Layer 11 of a small transformer language model trained on English Wikipedia (16 layers, counted from 0, width 64).
A neuron adds its activation times its output weights to the MLP's output. To switch it off is to set its activation to zero at one token and run the rest of the model.
A neuron's activation on a vector x is GELU(weights . x), where the dot is the dot product.

Input weights of the MLP neurons that the questions are about. A number n stands for (n - 500) times 0.002.
n68: 710 719 541 446 413 528 330 874 743 619 228 653 500 472 362 374 583 569 618 522 621 159 416 472 693 439 326 386 457 309 640 558 640 219 726 574 475 535 464 376 595 732 261 454 544 539 234 390 626 509 449 572 329 359 333 473 798 192 621 523 332 415 330 646
n131: 414 466 395 614 400 410 302 500 440 206 348 251 663 266 441 657 554 458 540 368 384 304 523 330 619 747 560 637 546 390 376 534 559 356 675 565 202 693 665 545 533 296 311 504 487 307 488 613 638 425 562 282 288 599 533 504 478 630 583 459 456 592 259 319
n244: 352 397 528 441 93 562 368 791 655 754 839 424 675 745 669 469 644 535 709 581 142 640 532 646 535 404 556 519 432 537 370 505 692 467 586 734 721 572 729 599 519 433 600 646 704 340 462 495 436 819 702 491 629 220 590 659 678 468 449 576 588 252 297 438
n247: 514 389 349 535 462 473 446 582 656 802 231 536 739 750 587 398 534 462 227 539 584 460 474 280 528 609 313 571 681 266 381 472 763 597 457 712 700 296 611 572 744 726 581 594 462 448 268 719 338 544 564 509 520 301 590 491 476 165 732 653 456 385 335 730
n270: 383 771 560 461 591 556 580 397 450 344 424 480 489 671 641 400 605 604 371 712 312 500 543 424 722 546 355 490 542 850 604 584 455 634 510 549 44 527 360 319 552 799 47 129 320 675 320 535 456 199 583 357 659 920 480 465 245 300 579 359 619 355 402 610
n291: 304 551 330 430 577 331 487 544 697 738 466 455 461 401 561 453 418 449 589 681 515 393 379 654 604 362 365 688 519 688 624 646 536 380 201 830 428 701 402 374 635 386 500 316 234 633 478 486 131 765 604 619 589 347 614 581 262 251 487 482 260 472 297 731
n306: 201 384 371 704 856 636 518 636 384 565 524 532 763 862 474 301 513 483 553 278 500 456 701 527 509 509 469 322 250 305 267 561 414 659 427 563 533 515 766 473 606 486 500 625 297 448 487 415 448 487 200 640 222 377 595 682 375 326 666 522 553 279 486 588
n353: 544 610 548 467 303 407 384 453 486 675 625 456 695 374 668 367 647 605 686 523 564 701 268 510 424 721 577 428 565 341 629 394 549 543 328 474 433 505 951 597 644 198 428 490 632 607 433 659 651 92 984 287 463 807 442 303 437 411 434 243 400 634 455 300
n386: 481 624 684 334 605 378 680 315 330 591 624 630 379 754 714 465 553 630 541 549 815 400 575 741 379 665 514 739 931 643 636 288 339 678 225 609 569 425 633 454 552 607 608 325 675 773 256 486 338 527 485 324 485 612 737 431 550 437 310 305 600 476 401 525
n425: 350 315 591 381 500 304 286 550 632 389 374 443 400 587 648 621 422 423 304 310 209 434 866 709 120 344 464 627 717 416 510 713 650 405 647 780 321 456 262 633 337 855 273 485 355 786 429 633 326 390 427 480 572 349 515 677 473 619 76 597 826 537 474 494
n434: 655 458 518 509 313 455 675 495 652 500 510 744 495 455 565 483 227 626 602 521 677 340 732 599 467 715 58 482 621 422 580 275 460 597 539 611 380 398 513 773 352 473 319 272 287 453 313 325 456 183 396 509 373 362 631 389 384 191 675 541 509 602 693 539

Output weights of the MLP neurons that the questions are about. A number n stands for (n - 500) times 0.00081.
n68: 403 690 616 423 610 363 819 496 513 155 558 566 640 480 551 695 345 627 591 409 564 896 484 535 554 518 556 458 691 466 440 496 373 352 172 520 603 637 612 627 539 608 435 450 557 719 426 434 428 603 581 447 500 713 604 439 445 363 491 530 561 818 672 631
n131: 374 517 422 347 387 253 458 640 460 562 316 504 542 397 290 563 221 520 203 471 533 448 339 703 504 171 657 457 294 496 525 602 752 454 660 538 133 509 681 480 456 479 488 470 640 368 217 403 644 513 748 571 451 441 516 513 706 319 573 669 534 357 427 667
n244: 509 616 484 650 483 483 550 264 478 548 370 293 492 427 444 553 530 738 546 532 668 492 603 286 467 94 456 387 747 564 674 322 307 706 628 266 594 684 399 240 415 417 277 638 368 612 737 562 228 414 476 673 492 619 460 422 394 582 536 391 537 590 580 484
n247: 553 551 731 467 671 420 627 551 446 381 708 537 286 685 266 527 446 561 559 534 657 464 437 728 607 496 380 300 804 514 411 591 370 492 542 516 487 426 485 485 649 619 438 576 753 310 626 319 484 533 399 512 782 551 350 442 756 550 670 640 331 433 609 283
n270: 600 280 463 539 378 581 525 508 500 599 483 540 525 335 583 646 602 528 648 236 651 465 411 552 310 356 430 491 608 248 471 500 496 302 594 353 784 474 578 549 405 296 872 731 716 205 666 496 630 684 455 622 368 232 525 411 597 711 400 500 651 584 659 561
n291: 355 457 462 451 407 551 669 351 533 656 528 448 441 252 626 419 320 346 305 394 576 472 461 673 746 462 382 773 638 542 672 828 413 562 211 574 394 606 550 614 680 402 473 591 546 337 442 574 536 341 489 601 572 395 523 389 496 626 786 546 659 489 368 605
n306: 496 427 483 322 628 599 685 311 504 400 465 387 655 128 296 432 684 628 615 372 276 439 367 565 359 495 374 396 422 395 722 684 596 607 571 364 519 313 650 703 548 595 437 735 619 697 614 735 460 308 613 602 554 564 483 627 663 491 426 675 483 654 190 327
n353: 403 476 477 545 881 421 714 551 574 404 416 541 334 611 443 535 479 500 438 367 435 355 878 541 508 433 458 504 505 653 450 541 533 390 737 484 568 525 251 363 382 725 558 496 433 570 458 410 464 651 288 711 366 148 542 537 613 545 517 682 422 378 516 485
n386: 565 665 652 535 374 363 683 725 310 669 612 428 606 492 364 600 234 500 347 533 529 812 407 320 576 708 347 419 608 519 541 673 468 470 603 555 790 518 397 684 592 743 346 332 532 358 446 618 818 408 475 555 533 601 376 232 419 345 823 477 340 568 453 512
n425: 428 454 658 410 739 558 739 221 790 274 618 703 645 483 277 368 585 316 473 724 258 542 180 631 790 234 817 565 535 684 335 457 136 425 195 385 349 711 726 433 413 383 472 653 358 821 599 766 649 482 517 454 426 950 766 831 257 803 126 516 465 599 530 539
n434: 352 580 541 500 617 564 364 665 482 475 577 344 525 422 526 396 531 25 418 423 463 461 428 516 458 491 640 415 387 855 393 411 437 378 373 332 840 715 447 410 516 398 761 603 450 681 383 664 474 566 674 508 710 580 586 580 444 469 396 604 701 301 715 533

Each question names a token from some text and the token that comes next. It shows the vector x that enters the MLP there. A number n stands for (n - 500) times 0.0081.

Then comes g, the gradient of the next token's log-probability with respect to the MLP's output, scaled to length 1. A neuron's effect is roughly proportional to its activation times (output weights . g). A number n stands for (n - 500) times 0.001.

" |", then " 1"
x: 612 537 284 721 509 551 611 458 765 460 624 531 542 348 614 404 528 559 341 459 416 527 441 434 495 385 439 385 730 680 439 627 357 572 350 417 544 520 541 552 576 530 464 829 567 361 653 490 602 281 341 636 495 766 454 665 568 534 740 567 642 457 594 580
g: 479 343 332 463 494 560 641 445 242 538 387 390 809 547 413 363 295 558 556 388 427 408 473 324 498 676 386 400 599 521 568 597 744 600 597 515 539 461 501 419 383 565 535 447 365 722 561 596 853 456 398 636 505 468 552 587 818 475 687 546 504 440 593 409
Switching off which neuron hurts the next token most? n306

"ce", then " |"
x: 601 494 429 536 570 561 769 478 735 469 540 478 552 277 807 364 379 518 334 424 351 573 359 417 620 437 630 357 787 597 606 758 359 447 345 352 663 395 548 534 622 385 484 603 447 472 518 381 586 428 344 558 651 608 288 438 528 540 582 540 544 452 560 635
g: 359 563 473 503 426 419 583 546 532 569 392 521 656 484 534 379 566 346 583 812 378 220 306 594 696 372 551 682 448 558 307 419 461 220 409 635 586 278 372 506 374 600 350 439 491 621 453 548 583 589 677 513 513 553 737 555 700 463 279 565 556 402 538 374
Which neuron, switched off, raises the next token's probability most? n270

"d", then " a"
x: 566 410 391 524 459 483 820 449 794 491 652 400 538 404 677 529 332 454 358 460 366 442 405 425 560 346 564 413 834 571 565 547 294 344 439 387 390 514 424 463 681 482 594 736 477 416 509 441 662 407 380 541 649 796 386 600 429 460 584 531 631 541 454 534
g: 538 566 191 544 311 579 517 526 483 483 487 427 550 511 415 544 392 440 395 530 464 630 692 452 521 544 544 420 680 572 405 435 622 574 431 587 503 465 544 268 567 303 553 613 491 272 698 391 438 338 758 473 424 488 536 92 495 379 654 503 460 221 429 289
Switching off which neuron hurts the next token most? n425

" a", then " line"
x: 609 428 347 442 440 378 783 406 675 572 648 430 400 453 496 480 300 490 427 553 583 633 426 570 665 491 573 414 865 727 610 566 312 344 354 523 578 626 564 545 634 541 451 644 480 397 641 416 579 262 295 651 521 649 556 398 559 393 698 588 527 433 443 501
g: 600 369 767 552 639 558 573 493 564 431 301 602 489 449 596 508 391 523 874 665 496 576 518 489 602 563 580 535 642 502 644 707 194 419 426 226 683 526 507 360 372 625 598 436 641 551 430 539 565 421 721 445 322 545 299 453 374 543 512 575 635 559 440 393
Switching off which neuron hurts the next token most? n386

"ham", then "sa"
x: 471 476 457 478 510 489 663 342 629 571 659 582 566 215 786 403 416 503 325 457 255 570 312 389 586 474 596 478 770 741 655 589 400 620 290 314 692 499 597 547 603 453 541 651 467 413 595 509 592 325 309 564 515 678 445 557 510 488 612 570 465 488 530 613
g: 345 433 653 217 421 266 375 543 460 587 376 386 385 794 679 368 449 702 455 524 464 589 465 477 637 351 789 357 512 407 598 524 570 612 456 419 412 402 538 512 665 376 438 386 653 317 554 638 561 523 608 391 427 405 678 488 366 378 704 575 312 498 452 418
Which neuron, switched off, raises the next token's probability most? n353

" e", then "arl"
x: 521 371 272 477 683 408 512 510 542 603 814 444 393 606 648 342 438 421 315 622 414 695 390 336 502 311 763 495 506 667 616 522 388 368 549 433 708 580 568 539 526 536 493 521 616 397 623 502 526 352 266 743 568 677 447 467 498 443 643 575 576 520 710 494
g: 568 574 531 468 712 318 606 475 270 450 586 566 436 318 500 398 355 619 390 378 396 438 532 549 631 506 501 252 547 491 412 487 636 432 461 714 589 497 551 501 669 277 535 359 581 430 769 506 480 623 422 719 826 386 521 470 600 521 653 348 340 521 325 284
Switching off which neuron hurts the next token most? n306

" This", then " event"
x: 702 485 548 297 630 455 826 425 677 482 501 469 441 238 448 466 433 577 478 641 464 701 512 463 638 562 743 390 750 437 564 463 384 438 319 577 544 636 516 409 559 610 369 694 457 469 587 420 588 280 373 559 552 729 375 510 597 390 667 698 478 447 479 534
g: 579 751 414 512 387 360 488 261 456 507 456 504 604 617 325 576 222 338 471 452 763 389 378 574 383 595 464 389 517 501 650 469 313 543 382 530 542 667 650 662 308 611 556 436 499 344 273 607 473 674 445 368 491 617 549 452 432 401 528 575 283 353 242 516
Switching off which neuron hurts the next token most? n68

" The", then " system"
x: 667 550 534 474 440 401 713 466 733 573 591 335 501 357 384 356 355 539 395 596 410 580 488 382 635 439 627 410 841 446 650 577 307 559 360 496 503 616 613 523 620 590 454 726 494 382 536 408 595 306 299 667 533 700 432 510 588 408 659 712 425 378 397 559
g: 490 250 700 385 600 264 522 404 505 538 552 598 494 392 403 531 178 549 824 623 650 514 224 525 671 468 660 313 517 586 515 442 399 395 424 411 513 698 395 475 379 640 557 496 545 745 284 731 526 498 483 406 438 597 514 526 521 528 584 569 587 620 483 521
Switching off which neuron hurts the next token most? n68

" a", then " transfer"
x: 566 452 345 389 466 440 794 437 629 557 601 424 415 466 461 396 316 484 408 564 483 570 488 530 688 450 568 441 885 730 547 622 288 315 392 433 655 580 577 603 705 632 462 630 493 447 624 492 600 320 349 684 576 615 563 369 464 368 694 613 531 371 483 492
g: 517 390 752 410 552 695 602 646 322 550 412 472 542 312 518 516 441 472 502 793 705 490 470 497 422 701 810 540 609 303 382 639 542 445 509 643 542 588 676 442 346 601 603 413 664 429 525 794 487 463 328 502 459 446 549 427 428 357 525 453 491 511 200 491
Switching off which neuron hurts the next token most? n386

" on", then " her"
x: 495 377 355 504 424 494 696 482 786 557 473 263 446 422 572 428 328 423 334 546 315 533 447 354 636 484 635 425 924 674 398 472 356 407 345 527 544 489 569 490 570 468 486 698 529 347 631 448 715 372 471 730 517 682 491 552 571 449 569 534 605 388 437 485
g: 431 454 520 287 346 446 248 407 383 596 336 354 564 558 423 449 471 456 440 529 525 437 501 604 516 461 787 288 446 450 702 300 501 514 755 503 481 608 494 495 634 426 423 671 236 469 515 526 337 532 437 592 809 534 676 355 357 269 323 523 473 489 475 357
Switching off which neuron hurts the next token most? n244

".", then " Bes"
x: 749 406 272 466 463 418 603 434 835 515 601 336 446 253 552 345 544 492 365 561 373 504 432 471 610 374 610 484 729 612 443 496 404 482 367 538 343 572 602 587 624 436 468 696 524 293 481 319 561 328 492 605 492 709 561 646 560 613 569 629 637 282 464 561
g: 561 406 642 710 561 467 543 480 639 626 538 400 577 516 483 377 762 563 252 176 587 672 518 608 413 664 411 538 405 496 636 572 639 486 448 434 820 492 454 452 613 573 547 305 607 429 597 585 505 594 569 560 434 548 384 456 520 336 89 412 598 448 470 466
Which neuron, switched off, raises the next token's probability most? n131

" er", then "ror"
x: 561 342 305 294 459 414 578 560 746 395 612 540 414 404 641 382 356 556 369 518 467 482 372 364 565 483 684 562 630 438 473 537 163 520 406 479 633 571 391 505 567 535 387 619 515 372 580 367 733 311 283 803 632 685 392 435 447 374 623 449 450 459 530 497
g: 498 442 568 578 364 690 643 605 346 470 566 510 401 228 413 457 423 215 311 680 534 538 674 274 381 670 662 487 587 638 405 401 634 507 230 674 607 433 416 472 459 606 489 608 503 576 577 356 689 603 331 404 411 682 392 713 515 530 583 489 479 549 509 667
Switching off which neuron hurts the next token most? n434

" Shan", then "ti"
x: 664 687 489 444 387 432 713 422 711 617 452 549 410 370 754 464 527 574 273 335 313 508 372 428 545 364 736 459 603 653 585 537 417 500 327 340 582 507 474 586 592 547 612 603 516 436 704 649 539 392 300 659 644 803 543 580 516 590 556 636 587 448 435 549
g: 391 679 652 696 427 607 647 657 438 304 535 395 386 721 495 558 394 484 451 645 408 532 451 561 502 391 679 546 555 491 581 467 595 772 417 554 388 463 501 448 526 334 454 587 537 307 426 749 425 472 370 318 191 440 489 259 521 459 744 589 483 482 515 758
Which neuron, switched off, raises the next token's probability most? n270

" Ali", then "vel"
x: 661 482 386 395 456 437 650 411 765 530 591 426 380 448 767 398 598 664 326 426 299 690 376 522 532 556 711 435 652 634 640 557 347 622 330 274 661 511 393 501 575 498 465 700 462 378 678 434 588 455 338 531 603 784 442 613 473 531 508 595 519 483 555 597
g: 606 291 582 286 572 698 668 574 434 727 664 490 380 592 710 555 483 495 710 506 468 563 408 442 454 640 670 427 277 558 464 509 404 617 511 477 642 437 414 413 275 508 632 436 352 562 448 476 543 328 486 480 694 453 395 389 443 298 662 470 317 440 217 293
Which neuron, switched off, raises the next token's probability most? n270

")", then " acc"
x: 562 540 501 498 597 480 742 480 796 497 708 346 466 328 647 369 306 435 371 634 418 560 354 395 608 347 568 416 862 611 496 499 387 459 402 359 466 637 467 614 486 485 607 811 586 544 476 444 644 460 397 496 415 732 592 638 537 437 579 624 609 453 549 559
g: 680 631 439 357 276 622 613 628 440 521 593 316 698 532 346 419 361 508 500 483 460 483 654 497 325 634 475 623 627 398 346 622 606 670 469 697 694 648 553 404 538 496 566 382 644 314 474 534 634 478 407 443 436 587 579 258 393 315 757 315 309 445 364 470
Switching off which neuron hurts the next token most? n386

"pen", then ")"
x: 446 394 336 403 515 512 717 486 656 496 502 508 385 399 611 262 417 528 423 559 464 384 373 540 482 300 738 524 511 551 648 655 24 325 447 326 628 611 381 508 542 635 539 661 443 395 591 481 606 336 489 608 528 701 401 636 440 461 641 567 590 534 470 481
g: 697 315 605 430 654 565 656 498 390 463 518 511 508 526 606 756 393 603 324 416 574 508 593 399 399 552 592 407 657 581 566 893 560 843 515 499 555 440 647 434 560 524 445 397 489 433 584 332 572 332 388 359 686 519 382 543 631 643 631 403 739 477 601 550
Switching off which neuron hurts the next token most? n291

" Town", then " took"
x: 509 547 425 449 540 498 692 434 719 568 596 501 603 443 575 412 523 565 487 531 370 518 172 388 635 521 676 506 782 708 623 667 378 456 242 342 543 354 547 609 505 535 577 629 444 378 537 547 611 335 282 634 629 705 373 645 472 487 564 706 664 516 519 589
g: 668 409 519 302 631 553 465 588 617 553 394 475 386 268 417 602 484 642 534 638 671 853 499 496 493 676 329 418 579 338 568 601 428 731 469 694 545 480 392 348 439 337 429 604 581 416 481 275 556 513 447 787 610 531 348 485 437 608 601 457 602 498 327 312
Switching off which neuron hurts the next token most? n270

" w", then "ish"
x: 608 500 267 167 507 615 545 480 695 554 703 567 311 475 653 291 439 536 517 708 487 501 386 369 492 522 609 525 565 685 597 521 247 342 304 429 540 512 506 514 609 521 432 631 499 511 619 436 653 396 311 812 627 602 419 536 469 478 726 598 484 497 530 531
g: 513 580 422 486 291 504 396 567 463 543 447 611 435 382 362 498 663 328 571 250 601 324 463 287 353 366 396 585 463 705 475 322 562 464 629 554 482 603 504 458 757 666 489 262 286 515 589 265 452 600 508 404 681 561 510 472 333 659 370 743 654 422 387 484
Which neuron, switched off, raises the next token's probability most? n291

"al", then " when"
x: 581 456 384 423 365 510 929 511 555 467 770 416 636 381 677 480 267 484 445 536 545 509 382 456 648 381 717 501 916 508 549 630 378 466 457 390 626 621 412 519 565 507 559 641 508 423 509 490 659 350 397 575 541 718 456 487 468 419 524 523 567 469 596 565
g: 283 455 434 539 759 485 446 423 390 315 439 611 489 224 615 472 617 523 493 558 460 494 379 351 535 321 506 626 554 587 451 506 634 383 420 403 268 423 609 261 544 494 329 781 380 645 591 641 430 594 368 437 386 429 634 666 377 597 256 490 604 699 618 489
Which neuron, switched off, raises the next token's probability most? n386

".", then ","
x: 598 369 273 494 450 669 690 517 598 597 717 427 523 359 742 454 479 382 475 432 182 512 405 519 498 303 573 511 867 570 465 569 430 455 534 393 583 550 512 494 726 430 528 796 575 374 547 339 527 451 413 568 622 781 396 524 461 492 568 544 482 513 568 504
g: 518 441 596 594 680 392 461 443 364 622 667 530 364 258 723 686 764 402 552 570 447 549 399 577 479 487 676 623 477 469 669 478 560 407 570 518 399 420 506 414 468 680 449 664 399 822 269 321 510 462 311 566 574 431 475 744 477 668 328 568 571 684 550 517
Which neuron, switched off, raises the next token's probability most? n244

" the", then " two"
x: 652 619 506 489 439 408 782 374 711 584 574 309 502 356 414 360 358 549 407 626 466 565 498 385 658 391 581 442 906 494 645 593 305 554 347 534 566 591 569 566 599 587 468 670 483 374 529 438 578 278 331 681 514 644 505 525 567 432 648 630 443 354 390 563
g: 495 587 296 640 632 478 566 683 333 295 361 569 559 541 492 430 551 596 345 483 605 665 616 407 471 289 395 262 602 453 481 574 466 416 332 507 359 421 544 281 698 452 439 792 428 353 587 581 596 302 538 806 471 285 505 549 497 443 439 634 530 377 646 439
Switching off which neuron hurts the next token most? n247

".", then " It"
x: 728 397 255 426 531 436 650 464 847 507 614 380 418 284 561 316 517 432 382 529 363 513 432 462 574 369 599 455 710 597 489 494 374 464 425 548 335 582 596 575 647 446 442 671 522 275 501 305 527 334 462 588 494 767 584 671 552 580 574 640 577 325 449 589
g: 636 301 462 347 522 640 652 545 553 280 597 522 507 538 521 709 402 591 571 517 399 408 614 484 500 382 465 798 585 536 290 415 438 420 382 548 469 420 638 210 499 314 689 320 527 332 697 371 490 372 561 464 654 445 505 383 349 706 466 353 550 347 286 530
Switching off which neuron hurts the next token most? n270

" and", then " h"
x: 520 399 446 364 445 535 768 482 836 567 541 312 551 364 624 364 229 600 264 610 500 572 425 293 612 441 530 388 876 581 481 495 513 539 416 556 524 647 473 437 595 417 495 702 523 310 563 417 561 489 378 659 496 695 489 540 482 460 599 596 568 358 470 527
g: 398 505 518 523 334 444 425 557 423 810 274 329 588 533 616 303 579 407 572 397 628 796 792 623 590 407 445 458 544 662 554 414 466 476 568 482 404 555 551 683 509 560 617 411 523 708 606 555 620 413 588 606 501 586 579 556 396 395 787 525 438 773 662 432
Which neuron, switched off, raises the next token's probability most? n247